Layer 2 of a small transformer language model trained on English Wikipedia (8 layers, counted from 0, width 128).
A neuron's activation on a vector x is GELU(weights . x), where the dot is the dot product.

Input weights of the MLP neurons that the questions are about. A number n stands for n times 0.00084.
n19: 65 -19 63 -213 41 -46 23 -22 227 -126 -114 -50 167 137 186 12 196 -154 37 86 -225 -334 261 18 256 27 173 -233 95 379 5 200 181 -217 192 22 139 -43 0 -32 256 -9 -84 86 -55 -19 -185 -133 -49 -155 -291 -284 -112 -183 128 -121 69 9 -255 120 -257 215 0 130 165 181 -35 -145 -89 -53 149 -58 -247 24 18 403 -64 -327 76 -144 90 -99 -67 50 -137 -63 8 -80 -125 -8 70 298 101 175 -82 28 47 -86 22 -37 95 -193 -211 -60 -109 -257 144 22 75 155 -120 -102 -120 -102 146 246 278 43 -88 9 23 30 41 62 179 134 -104 -230
n64: 111 13 13 67 -22 -242 -99 -256 183 -194 -37 0 -140 -36 206 50 -110 -53 48 -180 -46 -166 -172 229 -131 282 167 57 -12 66 -124 -21 81 46 -102 -118 282 202 -132 22 -108 81 -154 61 -204 262 -175 69 -34 -84 129 9 59 9 -90 25 -236 193 -237 -4 71 117 170 -25 164 4 -157 129 89 -242 -359 4 -199 -85 26 72 -270 225 139 47 -223 -53 74 30 121 -50 -50 255 -35 -133 -136 42 82 -104 197 409 -104 0 -121 158 55 -14 59 60 40 -174 -127 114 83 -162 -34 201 -12 59 -154 -4 29 126 -4 -8 249 14 -333 162 65 79 -115 165
n101: -46 -99 -121 70 -34 64 -26 -54 298 0 -22 175 61 -12 -52 -89 -111 -18 95 -359 145 30 -302 86 -174 -111 66 88 127 -27 -103 11 -46 -112 103 113 134 157 -71 127 61 60 19 -35 -285 223 32 59 139 80 19 107 70 51 7 -28 -64 -145 -46 70 -149 49 33 -59 -142 -156 -71 -35 85 -163 -56 15 -217 -166 -4 19 -112 -111 127 70 12 35 -106 198 14 -127 -121 50 57 125 -61 -171 12 -43 182 8 -126 -163 4 -34 281 -8 -7 42 74 -81 -72 73 -123 133 -101 318 -64 25 -51 269 -90 -4 10 63 204 -77 214 -18 82 376 -133 -87
n104: -49 61 -127 -152 228 -169 78 -21 170 124 -171 -297 -153 314 232 179 31 345 13 205 -117 51 -176 91 189 9 76 -94 151 275 35 95 -90 42 -124 -177 223 -218 325 -86 -96 -102 -145 -65 65 115 -58 89 181 -21 17 81 17 -141 -134 -151 -188 -34 86 69 137 151 209 34 57 150 61 40 182 -125 73 4 -117 107 -133 215 133 -62 -97 47 -236 -258 108 69 125 179 -57 -36 -65 -125 115 42 14 -124 39 370 -152 30 -17 -207 39 -137 -174 -8 202 -38 224 144 8 -35 83 -118 31 -160 114 -12 -200 -232 -211 89 -137 -52 -212 37 -17 48 -103 -65
n119: 292 79 34 207 -30 74 324 -25 184 -102 46 26 -255 85 -13 184 18 20 35 -81 243 133 -141 -173 21 -201 118 -61 20 -75 222 -52 -61 71 -89 -254 -59 -24 -12 -82 -155 33 26 -49 -17 276 13 89 262 113 -237 162 -136 -18 -65 -111 -215 9 246 -223 182 -74 175 -340 -49 284 52 0 -98 -222 30 153 -169 -9 -60 -94 230 71 34 362 -22 -71 -104 30 109 9 -58 49 26 101 -190 210 -104 -137 -13 100 32 -184 -13 88 67 -160 98 -117 180 -154 -88 -38 -179 -58 -55 123 -67 -152 -197 -29 63 -69 -76 106 0 75 113 -179 -17 299 -381 118
n120: 69 -88 0 52 105 92 191 115 -222 154 13 200 -102 19 -246 -44 -19 107 -83 136 75 54 -65 224 -277 68 44 -43 155 70 37 100 194 261 -402 -18 53 -68 326 155 -331 220 -47 73 27 0 -75 90 -156 -442 155 77 193 29 -246 17 -120 23 -35 47 178 5 -140 139 -17 199 35 -77 75 -35 -262 -67 9 61 -72 -261 34 -23 244 63 -14 -315 90 -141 -243 179 -57 -90 -203 -21 -214 -111 57 9 177 9 -130 -253 -243 121 186 145 -31 -4 218 198 -37 117 -136 -199 33 370 -58 -164 0 4 -26 9 -93 -99 95 -84 -307 35 5 -195 -99 -64
n155: 40 -14 -153 -147 -259 -33 90 73 284 -183 86 311 29 34 -38 109 -193 9 177 -94 55 -65 179 -128 -157 257 179 -40 111 -53 -48 132 387 133 -68 -189 0 221 -59 -180 41 -22 -130 9 0 -96 128 35 -157 151 85 65 130 264 -170 -98 -225 -23 -116 128 15 33 299 -74 175 61 13 66 268 -224 -173 5 24 -151 -234 270 -362 -401 239 -140 132 -127 -106 184 -91 -211 -149 -88 -229 338 -14 -184 45 -32 258 -5 -87 -108 -64 250 98 10 149 18 -182 -112 -168 -46 -64 -88 -30 249 -193 -166 -134 309 196 27 35 -33 70 -62 5 -9 123 29 229 19
n162: -27 91 130 68 122 80 -108 -155 -234 -48 -132 136 129 15 -98 79 53 -71 143 -131 146 209 -260 -198 98 93 33 -67 58 -188 -280 -52 -93 -32 101 -276 297 97 22 254 -77 13 -72 36 14 75 -41 145 -276 -246 42 -79 148 -159 9 -53 -95 42 9 62 34 -274 256 74 -4 304 23 -233 -189 114 117 -162 -47 -272 -331 137 84 -265 192 139 -15 -136 146 127 9 350 16 49 -29 166 -369 -23 54 -99 47 147 14 5 -14 120 119 204 -56 88 171 -130 -129 157 -154 -147 -41 277 -320 -252 -159 178 46 -195 -26 -32 103 51 -213 91 326 53 -42 -408
n181: -4 178 -139 17 -203 -4 -66 -16 -90 -174 -4 291 144 -99 -66 -26 51 -223 194 -264 141 -230 191 50 -47 243 -15 -20 75 51 -4 75 -59 -145 124 171 96 136 -48 116 -68 -47 -119 43 -138 0 8 241 -12 -213 -79 -139 197 118 -33 67 -93 103 -256 -4 -34 75 94 -69 43 -153 -70 97 176 -97 -99 20 179 43 45 99 -109 89 211 -12 -245 17 136 50 133 -31 -62 250 -25 4 91 186 -109 -156 190 -17 -21 -58 16 161 94 75 65 -202 -156 37 -8 33 120 33 -46 8 34 -73 -417 0 56 -275 126 -41 244 -86 167 261 -158 228 -148 -386
n183: 171 66 240 67 41 -97 18 -63 267 -89 -213 110 -304 -268 -9 33 -305 -173 103 14 -200 -237 -94 -74 -52 192 20 13 57 170 382 -50 -100 -375 33 77 373 -22 382 124 -125 257 131 17 -37 -25 -209 125 76 -214 -124 -91 -159 -315 101 -187 -229 -137 -87 108 75 -37 114 -59 -105 91 -61 -163 114 -36 -228 -41 -203 -157 -27 72 69 108 157 50 52 90 71 193 18 201 46 57 37 -21 198 67 0 -212 -14 149 -3 -87 116 178 121 112 -36 39 158 -304 103 199 -98 111 -37 -121 33 -13 -101 -166 27 -209 76 -91 -156 -180 120 -58 -143 -192 -196 -334
n208: 177 -197 148 -53 -122 -44 -182 -131 266 36 -8 150 -137 29 -83 42 61 279 -96 -133 73 -188 85 135 38 -43 0 -109 86 -126 12 197 -157 -138 89 -166 200 -96 245 -71 -115 -19 -101 -34 -187 -265 92 -59 12 46 -110 31 199 33 91 -296 52 -133 22 -229 158 4 156 225 -181 244 -33 126 -175 -96 -20 23 -127 37 -161 119 -4 -32 108 164 -143 -126 -20 -131 123 290 125 41 188 33 -178 139 96 11 -8 28 9 -118 -11 73 165 -305 -86 92 29 -140 -233 89 153 -113 -25 144 72 -119 -29 -94 -73 -63 -22 -19 -8 267 127 -23 60 -137 -24 -172
n222: 94 -83 21 -210 133 26 -78 75 -183 101 54 82 179 282 4 179 31 -255 -188 -51 -21 77 -172 423 -41 -115 -265 -118 -126 -155 44 47 138 84 146 135 -118 149 -41 384 -21 179 -141 41 17 174 146 89 114 -171 -176 -264 34 -136 -43 -45 175 188 -65 32 9 -259 -26 203 -25 -9 -79 -16 -151 -154 103 165 -86 -4 -175 103 -44 216 -76 272 -9 -22 70 -56 150 -14 194 -54 -179 4 -4 8 -235 -174 175 178 60 166 -33 -145 109 -46 -13 -52 -27 26 -22 -135 -62 -161 34 206 -102 -8 -232 249 67 8 -72 140 4 -56 -277 -104 82 44 -350 143
n355: -179 -14 37 63 -23 -33 -174 -50 258 -19 -18 132 -33 -20 -75 50 14 -186 143 -317 123 51 -327 -141 -264 149 95 -134 71 -145 212 47 80 105 -135 -18 104 247 63 28 150 22 -173 -98 -161 170 -36 -110 -230 -18 202 -19 83 322 -99 -178 -162 -261 -120 75 304 -307 297 -55 94 271 30 -114 -63 105 -56 83 188 -325 -205 -44 -176 -125 257 -111 78 -213 -32 165 -100 -40 -102 -97 186 267 18 -151 84 -72 79 28 -59 -154 -87 278 60 219 255 -13 78 -23 -220 310 -68 46 -37 353 -102 -23 -326 -27 -46 27 -13 32 295 -200 76 186 0 43 33 -237
n387: 80 -43 97 -34 -112 70 37 -173 78 10 -298 327 266 418 -23 174 33 -18 -138 -237 -9 28 115 -70 58 -9 -4 -173 13 197 -134 -84 238 -227 240 -5 74 -92 49 33 86 -106 -72 -35 -5 70 194 294 -183 95 154 -222 254 -113 164 13 -66 162 -84 -88 173 -216 157 74 -4 409 -39 -219 34 23 51 -147 -14 29 -380 165 -22 -129 64 175 184 -473 -68 -117 -9 204 12 39 -123 -157 -304 14 -172 -207 46 66 58 -199 50 -19 85 -20 -55 35 78 120 -190 -147 36 -33 -82 128 -47 -91 -60 204 -77 -252 -203 -456 51 0 -202 -41 61 -10 107 -71
n454: 130 29 -99 -79 -68 52 16 133 58 226 -151 169 57 29 -68 0 33 -261 224 199 190 139 82 -72 -187 60 113 -206 137 54 -8 -256 261 160 21 -228 262 38 -153 -125 -101 -27 -57 209 60 4 81 151 -98 -117 132 -254 40 -110 -16 4 -16 40 -228 -26 -37 -44 282 -114 57 -40 -85 -26 224 -19 -147 -107 93 0 36 63 -218 45 -301 -16 4 178 93 80 -93 -175 -50 33 -53 -15 -123 27 21 58 52 190 -41 -56 -78 16 189 -149 123 -424 88 20 33 -67 81 25 -35 -16 -15 -192 -121 30 303 30 141 -91 112 -74 -202 -136 12 57 -111 -138
n462: 190 -19 165 125 37 47 135 -221 149 -76 85 390 -28 203 -37 119 -242 83 -9 -143 -180 -322 -43 163 119 -51 86 -154 -26 24 281 190 -44 -23 138 64 -264 126 111 112 261 -97 -194 -145 -201 -74 94 266 -95 81 37 -9 101 -78 97 -136 -57 120 114 -283 443 -14 -14 224 -97 245 -13 83 -134 229 9 -64 -88 53 -198 -14 -48 -110 249 -27 202 -249 -156 -51 -162 311 0 -125 -94 30 -13 50 5 94 -166 -47 -41 -175 -167 265 97 -315 156 91 -58 -41 -137 91 13 -149 -30 127 -21 23 -21 26 -144 -101 -407 -160 264 -96 196 153 -177 -9 78 -183
n467: -163 -64 -53 103 -76 9 -9 109 89 161 -13 139 119 33 -54 12 142 -241 59 85 -209 351 -257 -126 141 -196 24 51 85 254 18 -63 123 -140 -134 -145 227 -38 -17 -40 -100 -17 -82 200 -153 139 -100 88 -171 170 -49 -195 -226 -118 153 -55 -36 259 -136 46 -14 -203 302 4 -137 -36 -82 -109 -42 -231 -192 -9 -135 181 -107 -19 -345 193 48 164 -251 -102 190 -85 170 29 37 -102 5 -54 -365 122 9 -251 246 467 46 49 -48 -60 106 152 159 63 112 102 -265 -44 -22 92 68 178 -16 -18 -127 60 39 -153 37 18 317 29 -262 -152 122 -41 111 -54
n490: 126 -84 -45 74 -98 -144 208 128 106 69 15 -91 46 -12 87 -37 15 46 -54 64 11 93 31 -4 68 52 -136 -100 282 155 58 -11 217 -88 -287 -66 239 18 -11 42 172 435 -112 228 57 93 -109 -21 44 33 -196 -216 130 36 147 -11 84 22 -243 -95 -116 57 82 44 57 -79 16 92 230 -205 165 -11 8 187 0 -43 -99 -19 -51 127 31 4 -3 94 -44 -40 -295 -215 -130 77 58 -4 -119 113 75 91 91 -60 -4 19 -14 -48 171 -120 -271 -30 -150 -152 -80 24 -81 123 3 140 41 150 259 -157 -17 -141 15 -119 144 26 -205 -31 26 0

Each question shows a token from some text and the vector x that enters the MLP there. A number n stands for n times 0.028.

" F": -3 -8 1 30 27 25 -16 1 -33 22 -8 8 10 -32 -21 -256 12 -12 -1 6 -1 26 -29 -1 4 -29 18 15 -34 -55 -10 -11 -41 -14 43 1 66 11 -55 -30 -21 -32 12 -2 13 7 -8 -5 -9 -14 5 10 53 -35 1 102 -5 -5 -8 17 -23 -63 33 7 -6 44 18 -16 -61 -10 -3 -2 -1 -25 -4 29 7 16 8 -30 -22 -13 14 -15 19 -1 40 16 36 9 -3 -7 96 1 7 4 -16 27 59 -23 -206 21 5 30 42 17 8 -2 -24 2 -29 65 27 -30 -4 2 -82 57 6 19 7 25 -13 -31 19 -25 57 -17
Which two neurons fire most, strongest first? n162, n467

"F": 8 -15 34 -25 40 47 -10 -3 -43 14 3 26 9 -40 -60 -225 41 -24 35 23 25 13 7 -2 26 -13 -2 19 -16 -44 8 -6 -34 -1 13 2 38 -19 -45 -21 -16 -5 30 25 44 -1 31 41 19 -38 -27 3 78 -6 9 142 -18 -30 53 8 -6 -32 4 8 3 13 16 -39 -60 15 -2 -51 17 -17 -7 -5 19 -16 12 9 62 -18 8 -19 2 -6 31 29 45 0 -5 -4 44 -5 -8 6 -26 41 101 -21 -241 45 12 13 19 -5 -11 7 -21 -6 -29 -2 10 8 2 -21 -48 26 -4 -8 -37 -16 -13 -40 1 -46 16 -39
Which of these neurons fires most? n162

"ire": -26 19 -7 34 -25 43 -12 -1 -28 5 33 10 -18 -2 -34 -201 9 15 4 19 -13 7 -8 10 -9 28 -10 31 -14 -52 -17 -18 7 -41 24 7 -12 -33 -44 -18 -25 2 107 -6 4 6 6 19 30 0 28 -1 19 1 27 154 -1 25 -6 9 -31 -24 12 -20 -18 -105 24 -16 21 10 11 2 40 43 23 -15 -14 31 9 19 -19 20 -8 -1 26 5 15 32 25 -18 47 -3 -21 -12 30 -33 -16 9 94 -8 -296 -14 -2 14 8 11 -3 -22 17 6 -17 -20 8 61 13 0 -18 -20 4 2 -12 35 -19 -19 -14 -37 67 30
Which of these neurons fires most? n181

".\n\n": -1 -54 -27 11 27 46 -4 -3 -52 11 -16 5 -9 -2 -18 9 11 -10 -27 -7 -24 -5 -4 -24 13 -35 -4 -3 -78 11 -12 -11 -13 1 13 9 -8 -11 -66 13 -6 -24 10 -31 -23 2 -2 0 24 4 34 -16 3 23 -10 141 10 9 35 10 10 -32 22 32 -12 0 31 38 9 8 -5 9 -25 -13 -28 27 -1 38 -16 -9 32 -31 7 -59 25 23 64 -13 -6 -26 -6 -10 -7 -5 -7 31 -15 8 95 -55 -313 -19 -3 8 2 9 40 -29 2 -9 -16 0 17 -10 50 23 -16 0 -7 21 35 76 -27 -17 16 18 -7 -9
Which of these neurons fires most? n222

"\n\n": -2 -44 -38 6 26 11 -10 -2 -8 18 -21 -12 13 20 -5 -26 11 -12 2 -2 -12 2 -3 2 -4 -29 -15 10 -91 -46 -8 -1 0 13 1 -37 -18 -5 -53 30 17 -24 -16 -27 -24 6 17 15 17 11 32 -18 4 3 13 98 18 6 29 9 11 -27 -10 23 -18 16 47 21 5 23 12 15 -35 14 7 10 10 6 -34 3 25 -27 -5 -31 -16 38 67 -23 7 -30 15 -15 -5 -17 -26 2 -31 14 68 -28 -261 -18 -3 7 5 25 48 -54 -18 -7 -26 -8 25 3 16 25 1 28 -8 13 -16 1 -9 5 26 27 -48 -2
Which of these neurons fires most? n222

" what": -13 -21 -32 -16 64 23 -12 12 21 36 -54 -10 -4 -5 4 -65 26 1 -14 25 -67 -29 17 -1 37 -21 13 18 -35 5 0 -1 -6 -20 -9 -11 -27 -17 37 -22 -22 -32 46 8 17 16 21 0 21 1 -7 3 -5 -18 28 93 -19 21 2 6 -10 11 65 36 2 13 24 -9 21 -9 24 -24 -14 57 0 27 -3 -2 0 -4 -39 -16 -15 -13 12 21 24 -19 31 -33 28 21 13 -15 0 -4 -10 -11 81 -33 -400 -53 7 21 23 11 16 -18 14 16 9 -24 32 -15 30 -8 10 -9 -10 -25 -86 48 -24 -37 6 5 103 4
Which of these neurons fires most? n104

"L": -11 -1 41 -7 20 3 3 27 -31 10 7 -19 -15 -9 -52 -203 19 1 -18 26 8 20 -17 7 -14 8 -3 10 -16 -4 11 -28 -38 22 -34 1 34 1 -13 -33 -32 71 25 21 12 11 -53 19 39 -13 -3 19 40 19 -17 104 2 -30 18 17 6 12 12 15 -7 50 47 -24 -25 -14 4 -27 7 -26 -19 -49 10 21 -23 -6 55 -8 -9 -23 -6 3 20 1 -22 -6 6 -9 62 -3 -5 7 -46 26 22 -23 -196 39 7 34 20 24 5 38 -23 2 -39 -14 -4 -12 11 -22 -28 52 -3 -18 -56 65 -27 -31 -32 -5 -10 44
Which of these neurons fires most? n120

"—": -15 -17 -27 -2 -9 48 -1 1 8 3 -14 -3 13 -22 -1 -78 37 -13 -49 -35 -14 -11 28 15 25 11 -9 4 -102 -21 -26 -10 1 -24 46 -1 -6 17 -36 -19 17 -8 15 -17 -24 -10 2 20 4 0 41 -4 12 7 43 144 6 -34 22 -8 5 -1 23 37 -17 22 41 9 10 28 -16 -36 -5 3 -28 34 -9 -10 -14 -25 99 -6 -21 1 -27 -5 47 13 -44 5 3 -18 23 -10 22 -2 -37 1 66 21 -275 -14 3 2 18 -12 16 -38 18 -1 -31 -21 6 -5 24 26 33 -13 2 11 -49 83 0 15 -6 6 10 -14
Which two neurons fire most, strongest first? n387, n19

" \"": -9 -51 5 -31 -5 77 -13 -4 -14 -5 -9 2 26 -11 9 -77 61 -16 -49 0 -18 3 22 26 33 -6 18 -9 -84 2 -6 -6 10 -17 -5 -17 8 5 -41 -11 -4 29 24 4 -7 5 55 -11 -39 -20 2 -21 -5 16 7 162 -1 -7 -38 -9 -15 -15 55 11 -7 23 26 -1 -17 42 9 -18 11 11 7 48 -25 8 -30 0 60 -18 -17 -26 2 -40 49 27 22 -4 -11 -8 12 -31 5 -3 -16 -14 121 1 -298 -21 -3 38 3 -15 27 -43 33 -6 -8 -25 8 4 14 0 -16 11 14 -1 -41 108 -15 -2 -9 1 42 -18
Which two neurons fire most, strongest first? n387, n19

"ian": -27 -12 -32 66 -38 8 -19 30 -4 -22 22 -5 -5 -14 10 -173 -12 -2 36 32 5 3 -25 15 8 -5 -12 5 -14 -20 -16 -10 0 7 11 31 8 -15 -51 -31 2 -29 48 -1 -6 15 39 19 2 3 49 -3 -28 36 55 159 -8 6 -4 9 1 -9 33 -18 -14 -92 41 11 6 20 -12 -27 33 -25 16 -45 -17 67 -10 -20 22 46 14 -3 10 -60 9 -9 12 -7 30 -11 -2 -6 -46 19 -35 11 41 -22 -259 21 8 -16 7 17 22 -30 7 21 -55 -18 17 5 7 -4 21 6 7 4 26 -2 5 -41 -24 12 9 11
Which of these neurons fires most? n454

" Gon": -13 -6 -61 -25 24 45 8 21 23 -9 -9 27 -8 4 18 -217 -37 21 46 11 -13 11 -15 13 -44 -30 18 24 -31 -37 24 13 10 10 -6 -3 -76 10 -60 -80 -9 -84 68 -5 21 6 99 37 15 40 36 -7 -59 9 27 63 -22 -12 -6 13 -38 -15 23 16 -9 -37 17 -6 3 24 -18 -22 0 5 7 5 -17 -27 7 -13 101 -5 -16 3 1 -74 11 -15 -17 12 4 -17 52 -7 19 -4 -18 -17 60 -6 -203 -11 43 34 28 -24 -1 -87 21 -1 -15 35 37 -1 51 15 -50 54 18 39 -22 7 9 -103 26 10 18 41
The most active neuron and its activation: n155, at about 2.1

"i": -11 -10 -16 72 -4 25 11 25 -14 -16 33 -11 -10 0 2 -212 -20 -5 60 12 -3 -27 -5 18 -20 19 -4 -10 5 -39 -9 13 -23 1 46 65 -23 -33 -70 12 -15 -42 -9 -17 0 -5 7 12 -1 5 25 -15 -1 12 30 187 10 8 -5 -6 -4 -30 -51 47 5 -94 28 -8 -13 28 28 23 22 -5 21 -2 7 34 -9 -37 -25 25 -5 -27 28 -16 12 -10 12 -24 17 -11 8 23 -59 -32 -20 28 13 -24 -265 34 -10 25 -2 17 41 0 -37 4 -37 12 20 -3 19 -7 -12 -4 5 12 -7 20 27 0 -6 5 -25 28
The most active neuron and its activation: n181, at about 0.061

" Ch": -15 -6 33 22 14 -5 -1 24 5 -11 6 -23 -40 -45 12 -219 -21 14 -32 -20 -38 -18 -4 3 -2 13 15 0 -17 -26 9 -10 -49 9 0 17 12 1 19 -55 -22 -60 -20 -6 -13 -6 -11 4 -7 30 11 23 6 -8 -1 72 -5 -5 4 2 -2 8 -5 23 -11 42 41 19 -55 -25 -24 17 9 -1 24 23 -6 41 -1 -25 -5 -8 -20 -15 7 36 36 44 -9 -20 6 1 109 -31 19 7 -24 -10 34 17 -159 -6 6 43 15 27 16 16 28 11 -34 -5 44 -11 7 -12 -26 42 12 -33 -73 65 -15 3 -3 -16 38 23
The most active neuron and its activation: n208, at about 1

" sust": -5 -11 -31 19 57 1 -7 -23 -5 0 31 19 2 -14 -35 -140 6 10 8 -32 -33 4 -12 33 17 -3 -10 39 -39 -60 23 11 -20 -20 26 -18 -69 -28 53 40 -10 31 51 -39 -29 0 -37 30 24 -12 -9 21 -1 23 29 -2 4 20 46 13 16 -43 -13 34 -27 1 39 8 -26 11 -2 14 14 11 -5 5 14 -2 20 -4 2 -49 7 -37 2 65 14 -46 -27 -13 46 -21 1 11 -59 -42 -34 34 67 3 -291 4 7 56 26 -1 10 -20 -38 5 -21 38 26 32 50 -7 -30 5 -7 4 -16 48 25 30 -24 -57 36 -15
Which of these neurons fires most? n462

" B": -20 5 21 15 1 5 -15 5 -22 -8 -15 -15 -27 0 -10 -254 34 -19 -5 -53 -34 -9 -21 1 -30 3 21 12 -45 -38 13 -18 -23 1 43 18 9 10 -97 -15 13 1 31 -25 28 3 -15 -15 -2 -19 -34 15 21 7 -23 91 3 4 -18 3 -15 -25 41 20 4 32 35 -17 -10 -17 9 16 -2 13 22 17 -5 19 5 -20 -15 -8 -5 5 28 -21 24 32 44 -7 -23 -11 97 -6 5 13 -19 38 53 -22 -176 -12 -16 38 42 34 33 12 -47 21 -44 55 33 -4 -23 -15 -7 66 5 8 0 17 -2 -46 5 0 0 13
Which of these neurons fires most? n64

"er": -20 -9 -19 47 -23 -36 -17 -2 -31 -27 9 -29 -31 10 -4 -219 0 17 35 -14 10 -17 2 8 12 -1 -2 24 -25 -2 -16 -13 -40 -18 37 47 43 -2 -55 -12 5 -23 38 0 -2 13 27 -14 -7 -44 22 -13 23 22 25 190 -4 -29 -7 -13 -11 -17 6 37 0 -82 29 21 4 1 18 4 16 -21 18 -2 -4 61 2 -26 -5 30 -8 -21 3 -2 7 21 1 5 17 -11 22 22 31 0 -15 17 36 10 -271 6 -26 36 -4 -5 9 1 -1 27 -48 1 37 32 9 -6 -30 -10 6 3 5 41 29 -36 -24 17 27 34
Which of these neurons fires most? n181

" John": -29 6 0 84 -16 9 -19 9 -10 -52 -30 10 3 -30 35 -123 -4 5 -14 -16 -14 -2 -32 17 -5 4 21 48 -70 -18 -4 -29 -54 -20 15 14 20 20 -16 -22 -12 -18 77 6 19 8 -33 15 -21 -18 5 35 -50 30 24 107 -22 -14 35 2 14 27 56 3 15 -42 32 -10 -33 17 -14 -39 27 12 13 22 -19 27 -10 5 -18 68 3 -22 -8 -43 7 38 -13 -15 36 11 14 -29 -39 23 -28 17 44 -65 -287 -7 12 -4 13 -1 38 -9 -30 26 -35 -46 14 20 36 -13 3 38 -14 -17 32 52 -14 -23 -5 48 63 57
Which of these neurons fires most? n64

"You": -6 -8 -16 -21 53 8 -27 28 32 5 2 -23 -22 -21 -3 -163 66 -37 -47 32 -42 -5 15 28 -8 -7 12 11 9 35 5 -8 5 -17 -7 -9 36 9 -67 -23 -12 15 81 21 -11 25 22 -21 0 -13 -1 -8 -30 13 48 88 -35 2 -34 0 -31 16 29 53 -17 -22 33 -16 8 13 -20 -2 -15 -21 41 3 -20 48 -7 -27 51 9 -2 -70 18 -58 29 29 -25 -18 28 11 21 -2 -34 33 -34 -11 28 -13 -273 14 0 45 -9 42 31 37 58 19 -30 -30 16 -8 28 -8 23 67 -2 -34 -60 52 -32 -8 -11 0 -4 1
Which of these neurons fires most? n19

"E": -20 1 9 -8 17 23 -17 36 -44 -1 12 -14 -14 -12 -31 -206 25 -15 40 12 -2 3 12 32 -29 22 -9 4 -36 -34 16 -31 2 26 2 -12 54 -6 -144 -46 -5 -2 9 12 46 -1 -2 56 16 -29 3 9 28 22 -17 109 -8 -23 3 5 -16 9 30 35 3 3 46 0 5 5 -7 -47 -12 1 -23 -15 -17 42 -15 -19 30 15 8 -38 -13 -40 22 22 -33 -2 -12 3 54 -4 -16 31 -49 31 49 -32 -161 16 17 11 14 25 3 -4 3 1 -62 -4 23 -1 5 -11 47 62 -2 6 -5 2 -23 -23 -22 5 -25 21
Which two neurons fire most, strongest first? n454, n64

"f": -14 3 30 25 0 22 -3 -11 -36 7 21 11 -18 -2 -38 -189 27 -16 54 -10 25 1 -2 -11 28 14 -8 1 -17 -56 -44 -21 -25 -19 -5 -4 86 -32 17 -6 -5 28 43 -11 17 5 -8 14 0 -32 -5 4 5 -20 19 53 8 -16 24 11 14 -31 32 -13 -8 -12 56 -4 -1 17 9 -41 7 9 1 -33 15 -12 14 2 12 7 -4 -36 -23 11 14 29 23 -21 35 -8 40 -2 -19 -3 -51 30 55 22 -196 44 7 21 46 21 12 -3 1 -7 -67 -16 -5 -20 10 -24 -34 22 -4 29 -10 0 7 4 -1 -38 18 -29
Which of these neurons fires most? n162

" an": -25 -27 -32 -11 -21 26 -2 24 -16 1 15 10 -11 -48 -26 -55 23 -3 44 21 -25 19 41 11 -31 20 33 -10 -52 -59 -7 -1 16 18 -23 -30 -22 3 -68 -60 -2 29 33 -21 35 7 7 -27 -5 2 42 -11 12 57 -7 71 -9 -18 -25 -7 -17 -3 20 18 -6 25 32 18 34 8 25 0 -6 -1 -23 10 -19 6 12 -16 33 -27 4 13 -4 -46 11 -47 12 13 28 -23 16 -21 -1 -9 -28 4 62 35 -368 5 44 35 10 -40 -17 -42 4 -16 -11 54 18 -7 -5 11 35 27 11 18 -18 38 7 -16 7 -20 107 20
Which two neurons fire most, strongest first? n155, n355

" number": -19 -29 -24 86 -1 34 18 3 -43 26 32 2 13 -12 -46 -158 28 -16 -57 94 -29 30 -19 9 -9 -7 -2 55 -26 -8 0 2 -15 -5 -20 19 -37 -3 -1 30 -27 67 56 -8 -43 26 -3 -37 -2 37 16 0 52 20 30 108 -10 12 5 -3 16 -16 -40 -1 -18 19 30 -13 -23 -18 21 14 -2 53 25 -43 10 51 -1 8 24 -27 2 -78 -13 36 4 -37 5 -15 4 -7 19 23 -5 1 -35 15 -17 15 -305 32 -5 15 25 18 -48 -43 -6 -19 -4 26 19 31 9 15 -18 -11 -5 3 -30 42 -9 -52 -17 -10 88 47
The most active neuron and its activation: n120, at about 1.7

" Jud": -8 -42 -32 48 -27 94 -7 -15 18 -68 32 56 -25 1 15 -196 45 26 -42 4 7 -6 -29 8 19 -69 12 36 -33 -71 -37 -14 -12 27 25 3 37 -7 -93 -42 -17 18 68 -11 -21 9 18 5 -6 0 12 63 32 12 13 67 -2 1 12 6 -15 20 22 15 -7 -71 23 4 -42 -33 -7 -54 12 -9 37 -6 -7 17 -25 13 49 32 5 20 -17 8 13 21 -51 -16 15 15 43 -23 -13 3 -25 -20 28 -9 -223 -66 21 22 4 -36 20 -23 2 -7 -29 41 41 31 6 8 -39 47 -2 27 55 42 19 4 31 7 26 57
The most active neuron and its activation: n101, at about 1.3

"d": -19 -18 29 138 -24 2 1 -7 -29 -18 15 19 -30 2 -29 -225 -1 -16 63 -6 -3 -19 -15 -40 20 -27 5 37 4 -35 -1 -32 -69 -8 34 57 22 -8 -59 13 -33 0 19 2 4 11 4 -24 0 -1 -9 -24 14 -23 38 147 1 -50 8 -12 -4 -17 -56 14 2 -50 23 -16 -13 -17 31 -28 16 -27 54 21 11 29 2 -4 -9 40 -5 12 -36 10 2 1 38 -13 41 10 34 35 19 -22 -22 22 28 52 -238 6 10 -1 20 -12 26 12 -42 14 -32 -12 39 47 1 18 -22 17 9 11 9 -34 53 -38 11 16 -9 12
The three highest activations, in order: n101, n181, n183

" Life": 9 -17 7 42 -18 19 -4 9 20 -14 40 2 -18 -3 -30 -141 52 -7 -45 -19 -37 -25 -2 11 27 -26 -5 7 10 -4 -8 -3 -27 -34 18 25 10 4 -53 6 15 -29 45 7 -20 16 45 9 -7 6 -4 18 17 0 7 94 4 39 -4 -5 -23 -39 28 -8 -15 -51 40 13 -9 -28 1 43 -16 -9 26 -7 -14 48 -25 -35 5 12 -13 -52 39 -28 15 62 -22 -32 -9 8 -2 4 10 18 -30 -10 39 3 -282 -4 21 72 -25 31 11 3 4 30 -54 27 29 27 -6 0 -41 61 1 -7 -26 52 -25 -26 -19 -42 114 36
Which of these neurons fires most? n467

" St": -15 -19 12 32 4 -46 5 -8 -4 -26 -2 -8 -3 -28 -1 -181 0 7 -16 -36 -45 -15 -25 27 15 7 10 13 -42 -28 26 -22 -62 -29 30 28 16 15 -14 -24 4 -7 -33 -1 -12 6 -68 25 33 1 0 22 22 -19 29 41 9 -10 -13 -2 7 12 -9 23 -11 20 41 8 -70 -21 -13 -10 -4 5 3 2 8 36 6 -6 -34 31 -17 -10 12 26 37 28 46 -14 18 13 83 -8 3 24 -22 38 46 -56 -248 -8 -10 28 18 2 16 38 -10 16 -53 -8 28 -33 7 -14 -35 36 -2 -20 -2 93 -10 -3 3 13 40 -3
The three highest activations, in order: n64, n208, n183